Layer 6 of a small transformer language model trained on English Wikipedia (10 layers, counted from 0, width 128).
A neuron adds its activation times its output weights to the MLP's output. To switch it off is to set its activation to zero at one token and run the rest of the model.

Output weights of the MLP neurons that the questions are about. A number n stands for n times 0.006.
n1: 8 -9 -19 29 21 2 19 -8 19 17 -2 2 -12 -5 -1 24 5 -9 -15 29 19 38 -29 -13 18 -19 -4 0 -8 16 -11 -3 22 -19 -14 22 -27 -7 -45 7 -2 23 -2 -22 1 1 24 22 -9 -7 21 -25 19 -4 -38 -10 -2 28 -11 23 20 -7 17 7 2 19 1 -21 -58 33 20 43 -1 -6 -37 -8 18 -10 18 35 -1 -37 -15 8 0 52 16 8 5 11 13 24 10 -3 -20 35 14 -8 1 -2 19 -15 -6 18 8 -44 2 28 23 39 -11 -11 -21 -1 33 -6 6 9 3 36 9 15 13 -15 25 26 25 -25
n5: 20 20 15 10 -6 -16 1 7 -19 -32 -2 41 -6 -27 -35 -8 -4 -16 -8 3 17 -14 5 -11 -3 -33 -14 -46 2 -14 -29 27 12 12 10 -12 0 2 19 4 -10 11 7 3 -30 14 -3 -5 5 -6 21 -20 7 6 -9 -10 -31 -18 2 35 1 21 14 -1 -33 9 2 10 -2 -18 -13 -28 1 -16 19 -24 -18 -30 28 -13 0 -16 17 -4 -3 -5 32 43 -12 10 -17 -36 26 -4 5 -5 1 3 9 2 1 16 24 -2 -25 13 -23 17 10 -15 1 17 21 33 -47 -22 -7 19 -7 10 3 -21 12 -28 18 -7 -6 7
n19: -37 -24 1 -8 4 12 1 21 0 0 -10 23 -10 6 5 4 -7 47 -5 33 19 -18 -6 4 26 10 28 33 -20 -9 9 -1 24 21 15 -17 -35 -24 -32 -1 -13 -3 19 -3 5 32 -23 -1 5 -19 -12 -3 15 -6 -3 -19 -9 11 5 27 6 16 25 -19 -27 -6 -13 -9 2 6 -13 -19 -23 12 -48 -8 -7 19 -2 -9 4 -1 42 -12 -20 -4 1 14 12 -7 0 -7 4 -7 22 14 11 53 -8 13 15 -1 33 37 14 22 15 9 20 -13 -15 14 16 -18 21 11 -15 -1 5 15 2 -1 -16 -7 38 -10 20 24
n44: -4 -26 3 13 40 -25 14 -32 -13 1 5 53 -5 11 0 -12 17 -5 -6 -13 -5 15 4 7 7 8 27 -49 -12 7 5 4 -11 7 18 -16 -35 6 -20 -4 -5 -26 -22 -15 27 -1 -38 14 -1 24 -8 3 19 1 -22 12 -1 7 -21 28 -5 -2 7 -35 5 -5 -20 17 20 -8 -4 3 22 13 1 -16 13 -1 -46 -26 1 58 -5 1 -5 -20 -21 -10 13 6 -29 -9 37 4 -20 29 2 1 10 17 11 -37 -16 3 5 -40 44 11 -12 -28 -15 -17 13 1 -50 25 -15 -11 25 30 22 -10 13 -7 24 6 21 7
n47: -9 5 10 -46 -6 -29 -16 19 -17 9 -26 8 -18 -19 -16 -37 -17 -11 -13 31 20 -1 22 -23 -25 3 8 13 10 -3 -31 -7 6 4 -13 -10 8 8 -18 -8 26 -8 18 -17 -11 21 1 2 18 1 -12 -29 0 -17 11 -11 18 -14 29 7 12 -19 -4 33 17 -11 -6 -18 2 -4 11 -10 9 -13 -40 10 1 6 1 -24 34 -25 -7 16 -16 0 50 0 11 -8 17 7 -5 8 -21 9 18 -34 21 27 28 9 3 -6 -2 23 -13 -6 -1 -7 -1 -7 18 -4 15 -19 -17 -27 6 15 6 7 -18 -11 -12 -14 -19 34
n84: 15 16 -8 -10 26 5 4 -12 -13 18 -13 -26 -5 -47 -7 8 49 2 -29 -11 24 9 3 -6 8 -28 18 10 24 5 -20 -14 9 9 20 -4 6 8 -2 18 19 -5 -8 7 11 14 24 10 21 -31 10 -8 -12 -8 0 -23 23 -21 -5 5 -14 8 -3 22 -6 -18 -2 5 -36 3 11 19 -15 -17 5 16 18 -3 8 15 14 -35 -35 -4 -20 6 66 23 7 30 -5 -17 7 4 27 -14 -32 19 -14 3 5 27 -10 -18 29 81 36 13 -14 4 28 -11 -15 11 36 2 -8 10 -18 6 -35 -13 12 -18 3 23 -32 -13
n87: -27 16 11 -33 0 -6 -11 6 -6 7 34 -37 -16 16 -9 -14 44 8 23 -8 32 -12 3 7 -3 -13 -10 -29 17 19 41 0 -15 -8 -10 -17 -10 -13 16 0 27 -6 7 -16 -13 -15 4 44 -2 -39 11 9 52 13 38 5 -5 3 12 -6 15 -7 -1 12 -9 29 23 18 -30 1 -23 27 -15 -17 9 -5 33 7 8 43 5 -13 -9 1 -1 28 11 46 -3 34 29 1 -38 -28 -3 -7 18 -6 -7 -6 25 12 10 2 27 14 -5 -10 -4 -9 18 -15 -14 1 6 -4 11 -14 16 -12 -5 -9 3 4 2 8 -5 18
n144: -6 -26 -25 1 39 2 6 -8 9 7 28 9 2 14 -2 15 10 -25 -6 -18 -17 11 21 -21 15 25 43 1 -32 19 6 -5 21 36 -8 2 -2 -28 -7 39 -2 7 -11 -21 32 4 8 8 8 -9 -12 5 3 11 35 8 3 7 15 -3 16 -12 14 25 -10 12 22 25 -12 -42 -8 -29 2 11 21 4 27 9 6 1 7 -18 9 -12 9 12 51 -11 6 8 -4 14 -33 3 -18 -3 -1 -8 -15 18 -6 -19 20 10 22 60 -5 -3 -29 34 8 -21 -5 -27 -5 -7 -8 7 -19 3 13 -9 18 -25 13 1 5 18
n149: 4 11 14 5 12 10 3 16 44 -3 14 -11 15 -15 9 -3 -11 0 -31 13 10 -21 1 7 -15 -28 -21 -19 1 -31 38 -11 -2 -19 1 -1 -6 -6 -15 -47 -15 -8 6 7 -8 -6 8 -16 -7 9 15 24 2 -5 16 13 -46 20 5 29 35 20 -12 -26 -33 2 8 -1 23 -18 9 -1 27 7 7 -10 -2 2 -26 33 5 -40 14 13 -2 -5 2 18 28 -3 14 19 -1 -14 2 -45 -30 13 -3 24 -31 28 -13 22 1 0 27 -6 -10 -14 20 -7 -43 -31 -12 12 -6 0 11 9 4 -20 28 30 -26 -2 -7 -15
n163: 3 33 2 -35 2 -10 8 12 0 18 36 20 20 -51 -9 35 -22 12 -13 1 20 -1 2 5 -25 -2 -2 4 -2 -8 2 40 -17 -4 3 -14 -4 18 5 -25 -1 -26 -3 14 -2 18 9 -6 5 14 7 -11 7 -24 -9 1 -17 3 0 -17 -18 8 -2 10 -17 2 -1 -27 -50 -4 -1 1 3 29 37 -17 10 -27 -10 14 7 29 -17 10 21 2 48 -8 4 13 -8 -3 26 -28 0 -21 -15 -30 4 21 12 9 27 0 -4 38 21 -12 16 -35 -14 -14 19 -14 22 -24 32 -11 -28 23 2 13 -15 -2 -11 -2 38 22
n192: 0 -15 -6 -12 0 -3 33 -23 6 24 -7 11 -38 -47 -33 -22 -18 -10 6 -2 -29 21 21 -28 -8 34 2 -12 -5 -16 53 -32 -6 34 -8 4 -13 11 -4 19 -3 27 11 0 9 -1 17 -6 -31 19 10 -22 30 11 -9 -22 15 -23 17 4 3 -2 -32 10 13 -6 -26 -14 -3 -3 4 23 6 -25 -16 -16 1 -29 -20 34 26 2 6 -27 3 -5 -10 26 -11 6 -6 11 12 -14 -10 14 -25 -6 22 27 -3 18 -16 -7 6 -2 1 8 -59 -7 -5 -13 -13 -27 12 23 -31 -7 -12 36 2 2 -1 41 4 -9 -14 -1
n196: -23 3 14 32 7 -8 9 21 9 2 -6 -13 28 -12 1 20 -27 11 30 13 -2 8 16 16 13 -2 25 14 13 3 -1 -19 42 20 33 -12 -21 5 12 -7 30 -19 28 -1 12 25 10 -9 13 17 21 2 10 6 10 -26 -2 23 2 7 -31 -6 9 -8 -17 -10 11 -10 12 28 13 -34 8 12 6 5 -23 29 -5 -23 15 31 3 -1 -5 7 95 -15 7 2 15 -25 -15 8 -4 -10 4 23 18 2 20 -19 -4 4 -14 7 -12 7 -25 -17 -1 35 -5 -26 16 8 -10 10 3 0 -25 15 -1 -10 18 -1 2 26
n223: 3 -9 8 42 -32 -16 -2 4 -7 26 -18 -4 22 48 -1 10 18 10 34 -33 -17 11 -6 18 26 -18 -3 -3 -26 12 24 17 -29 -18 -9 -26 -29 -17 -3 -6 -6 -21 -13 7 -11 12 12 2 -30 15 -17 16 -22 0 3 -41 -3 -6 12 -17 -17 8 -2 9 -7 16 6 24 -30 -5 -26 8 -3 18 11 -7 15 40 2 14 -3 41 16 -26 6 3 24 11 7 -27 -6 -9 9 -18 -6 -26 24 -3 24 -8 9 20 -9 17 -3 -17 3 -4 32 15 -31 23 -17 -17 -2 11 -10 35 2 9 5 -23 10 -4 -5 24 0 -13
n247: 12 22 -1 -18 -44 -15 -1 4 1 17 16 14 -40 7 7 23 6 2 -28 -13 -15 -14 14 19 27 -7 -11 24 0 7 18 -13 9 -14 -13 -17 6 0 -20 -9 25 -1 -4 -17 -11 -2 11 -7 14 1 12 -19 7 -26 16 8 8 30 -3 10 1 12 7 24 -17 -2 14 3 6 -35 22 -40 -21 -23 4 4 -9 1 40 24 -32 -24 -20 8 -13 20 4 6 33 12 -11 -35 -16 -35 4 -17 -14 -28 9 -10 -4 36 -13 -18 -42 48 14 5 -1 -8 18 2 -16 -30 6 26 7 3 12 2 -39 6 8 -1 -4 -15 18 -9
n288: 12 4 -1 -10 0 13 3 4 -14 -11 -11 12 26 7 9 9 -9 3 -34 14 -13 -69 12 -9 3 -4 17 -7 -30 67 -10 -16 -17 11 28 -8 -33 21 13 -19 26 1 2 13 -1 -13 21 0 13 -5 -4 17 -5 5 24 10 -2 -2 19 -5 9 -8 12 26 -2 33 11 11 28 -15 19 -25 -2 -5 2 3 1 64 -7 6 -24 -10 -5 -18 33 -11 68 10 -9 1 0 3 -5 8 1 11 1 -19 -27 25 1 -15 20 18 10 38 -22 -3 -2 9 16 23 0 9 -9 -32 -3 -13 -4 -12 -21 -11 -39 1 -1 -26 -2 11
n318: -4 15 25 -27 -19 7 -13 1 6 19 -15 3 18 -3 19 6 13 20 -27 21 -18 -18 34 6 -2 16 3 0 -1 -31 -11 -7 -14 10 5 10 -8 46 2 -43 11 -10 13 8 11 12 12 16 -39 14 -30 17 -13 19 8 -5 9 10 17 -22 4 21 -9 -9 2 -31 -24 22 30 20 13 0 -1 22 4 -5 -5 1 35 -7 4 -19 8 2 -17 -15 44 -39 -11 10 20 17 -5 -2 36 -25 -17 -31 9 -46 1 3 -18 -25 -26 53 20 -27 26 -4 17 -24 -16 -5 6 19 11 17 -7 10 20 -3 16 27 -7 -2 -5 1

Each question names a token from some text and the token that comes next. It shows the activations a of the neurons there, in the order above. A number n stands for n times 0.25.

Then comes g, the gradient of the next token's log-probability with respect to the MLP's output, scaled to length 1. A neuron's effect is roughly proportional to its activation times (output weights . g). A number n stands for n times 0.0037.

"er", then " |"
a: 0 1 0 1 4 0 -1 -2 0 -2 -1 -1 27 2 0 0
g: -16 -38 -22 25 25 8 4 -10 22 31 4 -6 30 9 -2 -32 11 -45 50 34 13 -59 -6 5 14 -20 30 10 19 1 12 -22 14 -37 -4 8 -8 28 -14 -59 8 -16 -31 -19 -29 3 17 15 -5 -3 52 23 -23 43 8 26 72 16 -18 -40 -7 -23 4 45 -30 22 13 11 16 -15 -20 -21 43 4 -38 10 26 6 22 -28 -1 9 2 -27 4 -7 -11 16 38 -3 -14 -6 10 -3 -8 8 5 9 -44 -11 26 -9 0 26 5 -23 22 -18 -31 2 0 23 -42 -15 -42 30 -23 -22 -23 -10 9 31 15 -42 -12 10 22 15
Which neuron, switched off, lowers the next token's probability most? n223

"D", then "em"
a: 41 1 0 2 2 2 -1 0 1 1 -6 16 0 -2 1 0
g: 19 -1 -20 8 3 21 50 -3 5 -29 14 3 -5 12 18 -61 -25 9 -5 27 23 12 -36 -2 -2 11 -19 -7 0 23 14 29 6 21 -24 14 5 -33 0 18 20 19 14 34 2 -16 0 -27 15 8 15 -8 -32 -45 6 17 58 -24 -34 -4 39 8 -16 -1 24 11 -10 -15 -55 -32 3 2 -52 25 24 -33 -37 3 -16 20 -31 -30 -10 25 2 -2 18 49 -3 17 -7 -18 30 -10 -12 3 66 2 -32 12 15 -32 -19 19 5 13 22 13 -20 0 -11 -10 22 -3 -5 -35 7 13 -36 6 4 -14 22 -66 -14 -18 -67 14
Which neuron, switched off, lowers the next token's probability most? n1

" qu", then "ar"
a: 0 0 0 -1 -1 2 0 0 -4 -2 0 -1 2 2 6 0
g: -26 12 3 14 19 24 -7 -42 -3 -16 -21 -19 58 27 5 0 44 1 -43 8 4 -13 -17 12 48 25 37 24 13 -3 -13 1 -5 9 34 45 26 -20 31 -6 39 -6 14 -47 44 41 4 -1 34 -24 6 15 10 15 -15 40 28 -34 -22 -33 11 19 -35 29 12 2 25 39 -5 4 -1 16 9 20 4 8 -24 -5 11 18 87 -4 44 -1 -2 -6 -9 -8 -23 46 -35 -6 -19 -14 2 -10 -34 -21 -10 3 -2 -24 -1 36 4 12 38 -12 10 -26 10 8 17 -12 -38 21 -34 9 -25 -9 -5 7 -5 21 1 -38 -11 -17
Which two neurons, each switched off alone, lower its probability most, in order? n288, n84

".", then "2"
a: -2 11 -1 2 0 1 1 -8 0 1 0 0 1 -1 -10 1
g: 12 27 -19 -27 35 -42 -32 -5 10 -27 -18 -27 20 -66 34 -8 13 11 -14 44 -9 13 54 5 7 -2 9 -2 8 -19 -34 -18 -4 -13 59 10 -37 47 9 -5 -29 -2 -30 10 53 -7 -36 45 -44 -19 1 -11 14 -34 -18 0 -35 0 3 27 1 2 -6 14 -4 39 -9 -9 30 -29 -25 10 -20 30 -29 -47 -25 8 -6 -39 -29 -6 20 -22 8 20 2 -26 13 7 -15 -22 41 -47 0 25 15 -7 15 -22 10 -19 8 19 6 10 27 -1 43 -31 -11 -3 -8 -11 -9 -31 -11 -40 -32 -9 -7 14 11 3 -7 12 13 10
Which neuron, switched off, lowers the next token's probability most? n5

"ah", then " w"
a: 0 -2 -1 1 0 -3 11 0 -1 -1 -1 1 -3 0 0 -1
g: 17 15 13 -23 -11 -20 -20 -32 58 13 -6 -45 31 -8 14 -14 -27 -46 2 16 33 6 1 22 41 -14 13 15 40 35 22 -14 33 -30 34 13 -44 27 5 10 13 -13 25 -14 11 -58 13 36 9 -21 15 1 7 8 25 -31 -6 -26 -16 -25 -59 -25 20 -7 -35 1 8 32 11 -8 23 -17 21 -3 48 -9 9 -18 -22 26 4 0 -29 -8 7 8 -9 6 7 48 -11 -33 34 -11 -17 -29 -39 17 -22 -12 5 12 4 10 7 11 8 -16 11 45 -21 -3 14 1 11 5 46 26 -27 -2 -46 5 18 -3 -35 12 -24 51
Which neuron, switched off, lowers the next token's probability most? n87

" |", then " No"
a: 0 -2 2 -1 -6 1 2 -1 -2 0 -1 0 0 2 -1 1
g: 43 60 10 5 -2 3 0 -9 29 -4 61 -31 16 -25 2 54 23 37 17 26 -20 -28 -1 20 25 -49 -18 6 -13 3 -13 -13 -30 16 -12 23 7 10 22 11 -9 21 -22 -46 -4 -27 -17 -3 31 -19 61 -56 1 17 2 47 34 -12 -3 -23 -2 2 -16 -41 14 -3 -15 -10 25 6 0 -11 -47 7 13 -9 -16 -5 -37 5 -3 46 -40 -16 5 28 -22 2 -5 0 -27 7 7 -4 -20 22 -2 -7 -4 16 40 13 37 4 -12 -26 -18 43 5 -10 10 4 0 11 -50 12 41 -4 13 11 -30 15 -1 20 -14 45 -22 13
Which neuron, switched off, raises the next token's probability most? n19

" |", then " Democrat"
a: -1 -1 2 -1 -3 1 3 0 -4 0 0 0 0 1 -1 1
g: -35 -49 -9 6 2 -14 -17 13 0 -8 -36 23 -6 -6 -20 -30 9 -47 -1 3 0 31 10 -6 31 6 31 3 8 9 29 -5 -7 -17 18 -37 -33 -14 10 -17 -5 -16 1 -8 41 0 31 61 13 -28 -28 43 4 -8 33 -47 -1 -18 -6 16 10 -9 29 48 -13 15 -16 -12 -42 1 18 13 32 -7 -7 12 18 24 56 -2 -43 -17 42 23 -20 -19 20 -28 24 2 50 23 6 26 -10 0 -19 17 -7 -8 -30 53 -41 5 22 12 5 -48 1 19 -15 -16 9 -25 50 -10 -51 -26 -8 -23 1 -5 1 -25 -11 -4 -10 14
Which neuron, switched off, lowers the next token's probability most? n87

"3", then ")"
a: -1 0 1 1 2 0 -1 -2 -2 -3 0 0 0 -13 0 0
g: 10 22 -18 2 1 54 6 11 9 -10 -22 -2 -22 -51 -42 -27 -35 -10 -7 32 23 -17 13 34 31 25 17 -49 7 -12 -42 3 -17 -35 -2 20 38 45 -15 31 -24 27 -16 7 -9 42 46 -15 -29 22 -4 -5 12 21 32 32 -32 -11 -22 -38 64 18 25 12 -4 1 14 23 -28 33 -2 30 -20 -13 7 4 -20 -32 30 -27 10 30 4 23 -2 16 24 3 -13 14 1 26 -19 3 -10 -25 -9 11 7 -14 54 -18 -57 12 22 -8 22 -3 -8 1 -5 12 -31 -34 -14 -8 -19 16 -8 -17 -39 19 -13 -41 -19 14 -2 -5
Which neuron, switched off, lowers the next token's probability most? n247

"\n\n", then "C"
a: -2 1 0 -2 0 3 1 26 0 1 2 94 0 1 22 1
g: -21 -20 -11 0 28 -30 15 -32 9 -6 0 -39 7 -8 -15 -40 54 -1 -17 -37 43 -12 -12 32 20 38 51 -13 -13 -11 -36 20 -11 14 5 10 -9 -7 35 -22 -17 -11 -16 5 -11 55 -66 20 23 -12 -6 4 -29 4 -25 10 -12 -6 8 -57 17 -18 30 10 54 -5 -2 3 -7 3 13 3 -24 6 -31 5 -6 -9 21 22 -1 7 -7 21 -6 18 -25 0 -22 61 -7 -8 5 -17 -5 -2 -12 6 11 -22 5 -20 34 -33 -12 6 -17 39 -2 9 21 0 -67 15 -40 -10 -2 -20 -29 17 -5 13 -54 -3 18 -11 8 58
Which neuron, switched off, lowers the next token's probability most? n144

" ", then "3"
a: 0 1 1 0 0 1 1 1 1 0 -1 -1 0 0 55 -1
g: 32 7 24 17 6 -8 -37 9 8 -48 -10 -19 -47 -13 -25 58 -15 -6 -13 -11 39 -13 37 17 -22 3 15 20 -39 -22 -14 -9 -11 34 5 -21 3 30 4 2 -7 2 9 -6 35 38 -26 -44 13 8 20 30 5 -8 -14 1 18 30 -52 11 -24 49 -9 -18 3 23 17 26 8 -17 -65 11 74 -9 1 7 -42 8 -7 -20 1 -22 -3 -23 -8 2 -27 36 32 -5 6 -26 2 -36 -9 -7 5 -16 12 23 -29 -24 20 6 -27 -2 -4 -7 21 -28 -20 36 -5 1 15 -15 -34 -48 20 -9 -26 0 -32 -1 -39 -4 -37 -1
Which neuron, switched off, lowers the next token's probability most? n288

" men", then " n"
a: 0 1 1 -2 1 -1 -4 2 0 1 -5 1 0 1 8 -7
g: 5 22 12 29 36 17 -2 -18 -6 -12 9 -24 24 -20 13 -38 -10 -24 22 10 6 17 22 27 46 -23 3 21 21 49 19 11 -22 -59 31 -3 -7 -5 5 23 -20 2 17 21 -37 -31 -26 22 20 -25 -43 -15 10 29 10 22 19 3 42 2 -56 -16 10 -10 -10 -5 41 -11 28 29 11 -24 26 21 -32 6 25 2 17 38 -31 -37 -19 -47 22 -35 -18 49 -18 -8 -37 -14 -44 41 15 -8 1 -2 18 1 14 25 26 -8 22 3 0 -9 21 1 -16 -11 -2 -27 -29 -20 24 18 -27 15 29 14 37 9 -15 -46 0 28
Which neuron, switched off, raises the next token's probability most? n87

" ", then "0"
a: 0 -1 3 0 1 1 1 0 7 0 -1 -1 0 -1 31 1
g: 24 44 13 32 45 8 0 11 30 -18 13 43 14 25 -1 30 10 -32 -8 11 -8 0 -9 -2 34 6 32 -14 -10 -21 18 -10 22 34 -44 3 -27 12 -4 -6 -28 -8 6 28 62 24 -18 -31 13 62 -17 23 -16 -17 -25 10 -14 -7 40 37 -3 9 -14 -34 4 3 -10 8 16 1 -59 10 21 15 31 30 -22 -20 -19 11 -28 -25 25 6 1 -41 -13 -32 9 -3 -12 7 -16 -12 0 -2 29 12 22 -6 -24 22 11 14 -19 -8 -18 -5 -2 43 32 -1 3 -56 3 21 -19 -22 6 -20 -43 -15 -31 48 -29 -56 -22 8
Which neuron, switched off, lowers the next token's probability most? n149

" John", then " R"
a: -2 1 1 -1 0 0 0 -2 2 -1 -2 6 -1 -1 -2 0
g: -36 -1 6 14 -21 -50 -23 -28 -12 31 6 11 -39 12 18 9 -7 -56 7 6 -2 -29 -5 -24 21 30 -50 10 1 33 25 -17 -36 -41 4 37 -16 36 -13 20 4 -1 20 -1 -3 -9 -16 18 12 -9 -5 -7 19 21 -5 46 -30 35 19 57 20 -15 -28 -13 67 9 13 -8 25 -3 -46 9 -22 -7 -3 -28 9 -6 -21 2 3 -10 6 26 0 18 5 -6 -15 -22 -1 18 8 1 19 5 -27 -28 -34 -14 3 52 -32 10 55 12 16 6 5 26 47 10 -12 25 -12 7 2 -11 29 -7 -21 -59 30 7 32 28 -31 -7
Which neuron, switched off, raises the next token's probability most? n196

" against", then " the"
a: -1 -3 -2 -1 -1 1 0 7 0 -1 1 3 2 3 0 0
g: 9 27 44 4 5 9 -34 10 -20 -34 6 2 5 39 10 11 -5 27 28 35 5 65 -16 28 3 1 -9 -12 -25 -16 30 1 -1 29 15 -11 -9 10 -21 14 18 -34 51 -24 27 1 27 20 7 22 3 -9 -1 -11 -7 -13 -23 -4 41 38 7 -17 24 4 -71 -11 18 -13 -18 -9 -26 4 2 36 -6 23 -3 22 -8 -6 -47 -25 39 -12 -6 28 -19 -39 -5 -7 -21 -2 -7 24 -33 37 14 -8 -5 24 -26 -20 -27 -30 -41 5 18 -46 -22 0 -18 19 37 -5 -8 2 -4 -10 -28 -29 33 -36 75 -7 21 -21 18 9
Which neuron, switched off, lowers the next token's probability most? n144

"ary", then "===\n\n"
a: -1 0 1 0 0 -20 2 -2 0 -1 0 1 2 0 0 0
g: -39 -26 4 13 24 4 5 27 68 5 -3 2 65 0 -23 -2 -2 5 12 56 11 -23 -40 2 -24 -27 -8 -12 9 23 20 -10 0 -9 -42 -9 -2 30 -80 14 -3 37 -14 13 -11 -13 25 -4 2 19 -5 1 -25 3 -24 9 20 -23 3 -57 26 51 -26 10 53 6 19 14 -22 -29 -11 1 29 10 -3 8 -16 -6 39 -7 -15 4 12 25 6 -13 -10 -28 1 20 -10 -11 8 -21 11 27 6 0 -32 32 26 11 17 4 -46 -14 45 -26 -8 49 9 13 -42 11 -4 -30 20 -19 -6 -11 -8 7 -10 -32 2 4 -40 -12
Which neuron, switched off, lowers the next token's probability most? n84

" as", then " a"
a: -1 -1 0 -1 0 2 -1 4 3 1 2 12 0 -2 -3 -1
g: 13 33 -41 -13 39 13 -5 -1 -11 35 23 -12 4 33 -8 -4 -12 -8 22 -27 -14 5 -41 -10 -16 -28 34 11 13 -22 -17 11 -20 51 37 15 55 8 1 -2 -15 27 21 13 -6 3 -9 26 -14 -9 -17 22 21 -20 10 48 8 -30 7 -29 52 -6 -16 -20 -5 -39 10 30 -25 -2 -6 -26 -50 -13 -56 6 -24 -4 -21 -31 -25 -18 27 21 2 45 22 -29 6 -67 -26 -27 -9 15 3 -18 12 -1 3 8 -26 39 -21 16 3 20 -33 36 -19 14 15 0 33 11 2 1 28 -20 -17 -23 9 28 -18 0 6 33 50 -17
Which neuron, switched off, raises the next token's probability most? n196

"el", then "v"
a: -2 1 -2 1 0 0 -14 -1 2 -1 36 -8 0 1 0 0
g: -24 -18 -12 -14 40 -25 17 -14 -24 26 28 -13 12 5 -13 -4 -11 -2 -1 13 -1 21 22 -24 -7 18 15 4 -7 -33 40 -23 -19 -23 -14 -20 -8 -5 7 -8 34 -12 10 32 -5 -30 -31 19 32 46 82 12 -15 15 3 -4 -50 50 -3 27 15 -18 19 6 23 38 -50 -4 29 29 -20 -3 -10 2 -9 -11 7 4 -23 -34 -22 -1 -27 -14 9 -13 -15 15 37 25 26 -14 8 -4 -2 -42 13 2 2 7 7 -12 -57 -18 -29 9 -11 -16 -46 29 -16 12 46 17 20 -28 -22 -21 0 17 43 -30 -6 26 -9 -19 -66 -11
Which neuron, switched off, lowers the next token's probability most? n192

".", then " He"
a: -4 1 -1 -1 1 2 -1 7 -1 0 0 17 0 -5 3 0
g: -85 -28 32 -6 -20 -8 20 43 -36 9 -17 34 74 -7 41 -3 -3 11 -5 0 9 32 -2 33 8 33 -6 2 30 -23 -47 25 -11 44 18 -22 -4 -16 -8 14 7 5 55 -10 34 25 3 13 8 -1 -20 27 -7 0 1 14 10 4 -22 -28 -14 4 8 31 -9 0 -1 22 -32 -54 -12 -24 -5 -7 12 -9 18 0 -2 10 -19 34 30 -17 -29 3 -6 -24 -8 -31 16 39 -13 -3 34 21 1 15 -3 -30 -26 -13 -56 -8 35 24 16 12 6 43 -22 -3 53 -6 9 -13 -1 7 -2 3 20 -15 -4 41 0 6 -21 25
Which neuron, switched off, lowers the next token's probability most? n196

"X", then "X"
a: 3 0 1 -1 1 2 -1 -1 0 -1 0 -1 0 0 1 0
g: 19 -28 5 -1 19 4 -37 41 -21 -2 24 4 0 77 2 28 -9 26 -21 42 -21 -1 -15 -7 -5 -5 19 29 -21 -56 5 20 -7 -6 -13 18 -19 9 -10 33 3 -17 18 37 3 -24 -15 -55 -4 -16 74 -27 2 15 -8 12 -19 -4 18 6 -3 61 -9 -32 -14 -1 1 -3 -3 -23 -10 -37 -18 -39 27 8 11 19 -9 2 -16 10 -10 23 -53 -32 3 -12 9 -4 -1 -16 -19 -33 -22 -28 -49 -10 5 41 2 8 9 18 21 7 2 42 -16 -73 31 8 13 -8 2 -28 1 -5 -2 -9 -17 38 18 0 -25 4 -7 -24
Which neuron, switched off, raises the next token's probability most? n1

"ing", then " "
a: 1 -1 0 1 5 -11 1 2 -11 0 -2 -3 1 0 -3 0
g: -8 -4 -3 25 46 -12 10 7 8 3 -1 -36 17 58 -6 -7 23 27 41 -51 6 -54 -37 44 -19 42 37 11 -19 18 -6 -38 20 -15 -16 -3 -12 -28 3 33 -12 -11 -6 47 11 -4 -13 38 32 12 41 -15 -15 -18 -12 -36 -1 3 5 31 4 -2 22 -44 -15 -17 23 -14 17 -22 -64 34 0 4 -25 32 -19 27 -4 -1 -24 -6 34 0 -7 -2 -40 -26 8 -15 -18 -31 22 3 4 -5 -8 -29 -8 7 35 13 -11 35 -28 -22 3 4 24 47 26 15 22 -26 -26 17 15 18 2 -20 4 0 40 3 12 10 -29 31
Which neuron, switched off, lowers the next token's probability most? n84

",", then " many"
a: -3 -1 0 -1 0 1 1 0 -1 0 -2 2 -1 -28 0 0
g: -12 -12 7 -9 -7 -27 31 28 -44 7 -16 35 4 -7 -13 -7 -5 -15 -7 11 -30 46 2 -2 6 2 -37 25 5 20 26 13 9 -15 -17 8 -2 -3 32 19 15 -43 -21 13 38 7 -23 -1 -15 11 -3 33 -11 -44 11 12 -5 -25 25 -11 59 -17 -15 40 14 13 45 35 45 12 -43 -57 -5 13 -6 -12 -2 9 16 25 -14 -58 18 3 -42 -5 7 10 19 26 -52 12 -10 4 2 -6 12 -28 14 -17 -15 -5 -3 -6 -45 0 -52 38 -2 24 16 -13 -13 27 50 -12 32 22 21 15 1 19 10 11 -40 -46 10 -32
Which neuron, switched off, raises the next token's probability most? n247

" (", then "/"
a: -1 1 1 -2 1 -1 0 26 0 0 0 39 -1 1 8 0
g: -49 -7 24 18 -28 33 6 28 22 -5 27 -40 -12 -7 14 35 -28 -44 45 -4 -28 -1 -35 24 7 -43 25 22 -32 -27 -36 -13 24 0 -16 47 -12 36 2 29 40 -9 -34 -20 -37 10 35 3 2 15 9 -8 4 -11 -1 3 -20 4 -22 -10 0 10 -6 2 -15 29 -17 -22 15 -19 29 17 21 -7 -8 -22 -15 -25 32 -28 -3 -4 10 -24 11 5 -34 11 51 1 48 -22 50 -6 5 -22 39 15 24 -6 -13 -10 1 -13 -1 -35 11 -19 -34 2 4 31 10 -14 -45 24 -37 4 8 21 -27 54 -25 -32 -26 -11 -23 -15
Which neuron, switched off, raises the next token's probability most? n144

" D", then "el"
a: 2 0 1 -1 1 1 0 -1 -3 0 0 0 1 0 0 -1
g: 5 63 2 11 -25 42 11 12 -23 -47 -23 9 37 34 -34 -10 12 31 -1 31 -14 -24 55 -4 -16 3 -6 -4 -2 -6 0 -5 -2 -32 38 -8 18 -11 -40 25 25 11 0 11 -9 -11 28 -7 20 -3 3 -6 -46 26 -11 2 -6 33 15 2 -27 56 16 -46 -34 2 -10 7 0 6 7 -1 26 60 2 -40 -43 24 -24 6 -11 -19 11 -11 20 -7 -7 41 -32 28 37 -17 3 0 38 -1 -17 27 -38 39 -25 -2 14 26 12 4 14 27 22 -40 -30 17 -19 20 -13 -34 19 -11 -20 -12 -30 2 13 -2 -19 -2 33 -35
Which neuron, switched off, raises the next token's probability most? n149

"ele", then "b"
a: -1 12 0 -2 -2 0 -1 1 0 1 -3 -1 2 1 1 -9
g: -24 37 3 -4 13 -11 -10 -22 -37 -39 -1 42 30 -65 17 19 6 -9 -9 -7 -8 -36 10 51 10 31 3 -5 -35 -5 32 -13 14 -16 -27 45 -29 8 -24 14 -55 -2 -24 -37 29 -6 25 -24 -27 25 -34 -3 15 -51 7 -10 6 -30 -14 4 -5 7 41 6 -45 -1 9 -30 -21 3 21 25 -16 4 5 38 22 -40 -2 -14 -47 -10 13 -2 -16 -15 -4 17 9 -17 -18 23 2 36 -10 17 -31 -28 35 15 9 67 -1 -17 2 8 -5 -10 6 -21 -22 -11 -1 52 47 -16 24 5 13 8 2 -7 -1 2 27 -10 6 -22
Which neuron, switched off, lowers the next token's probability most? n5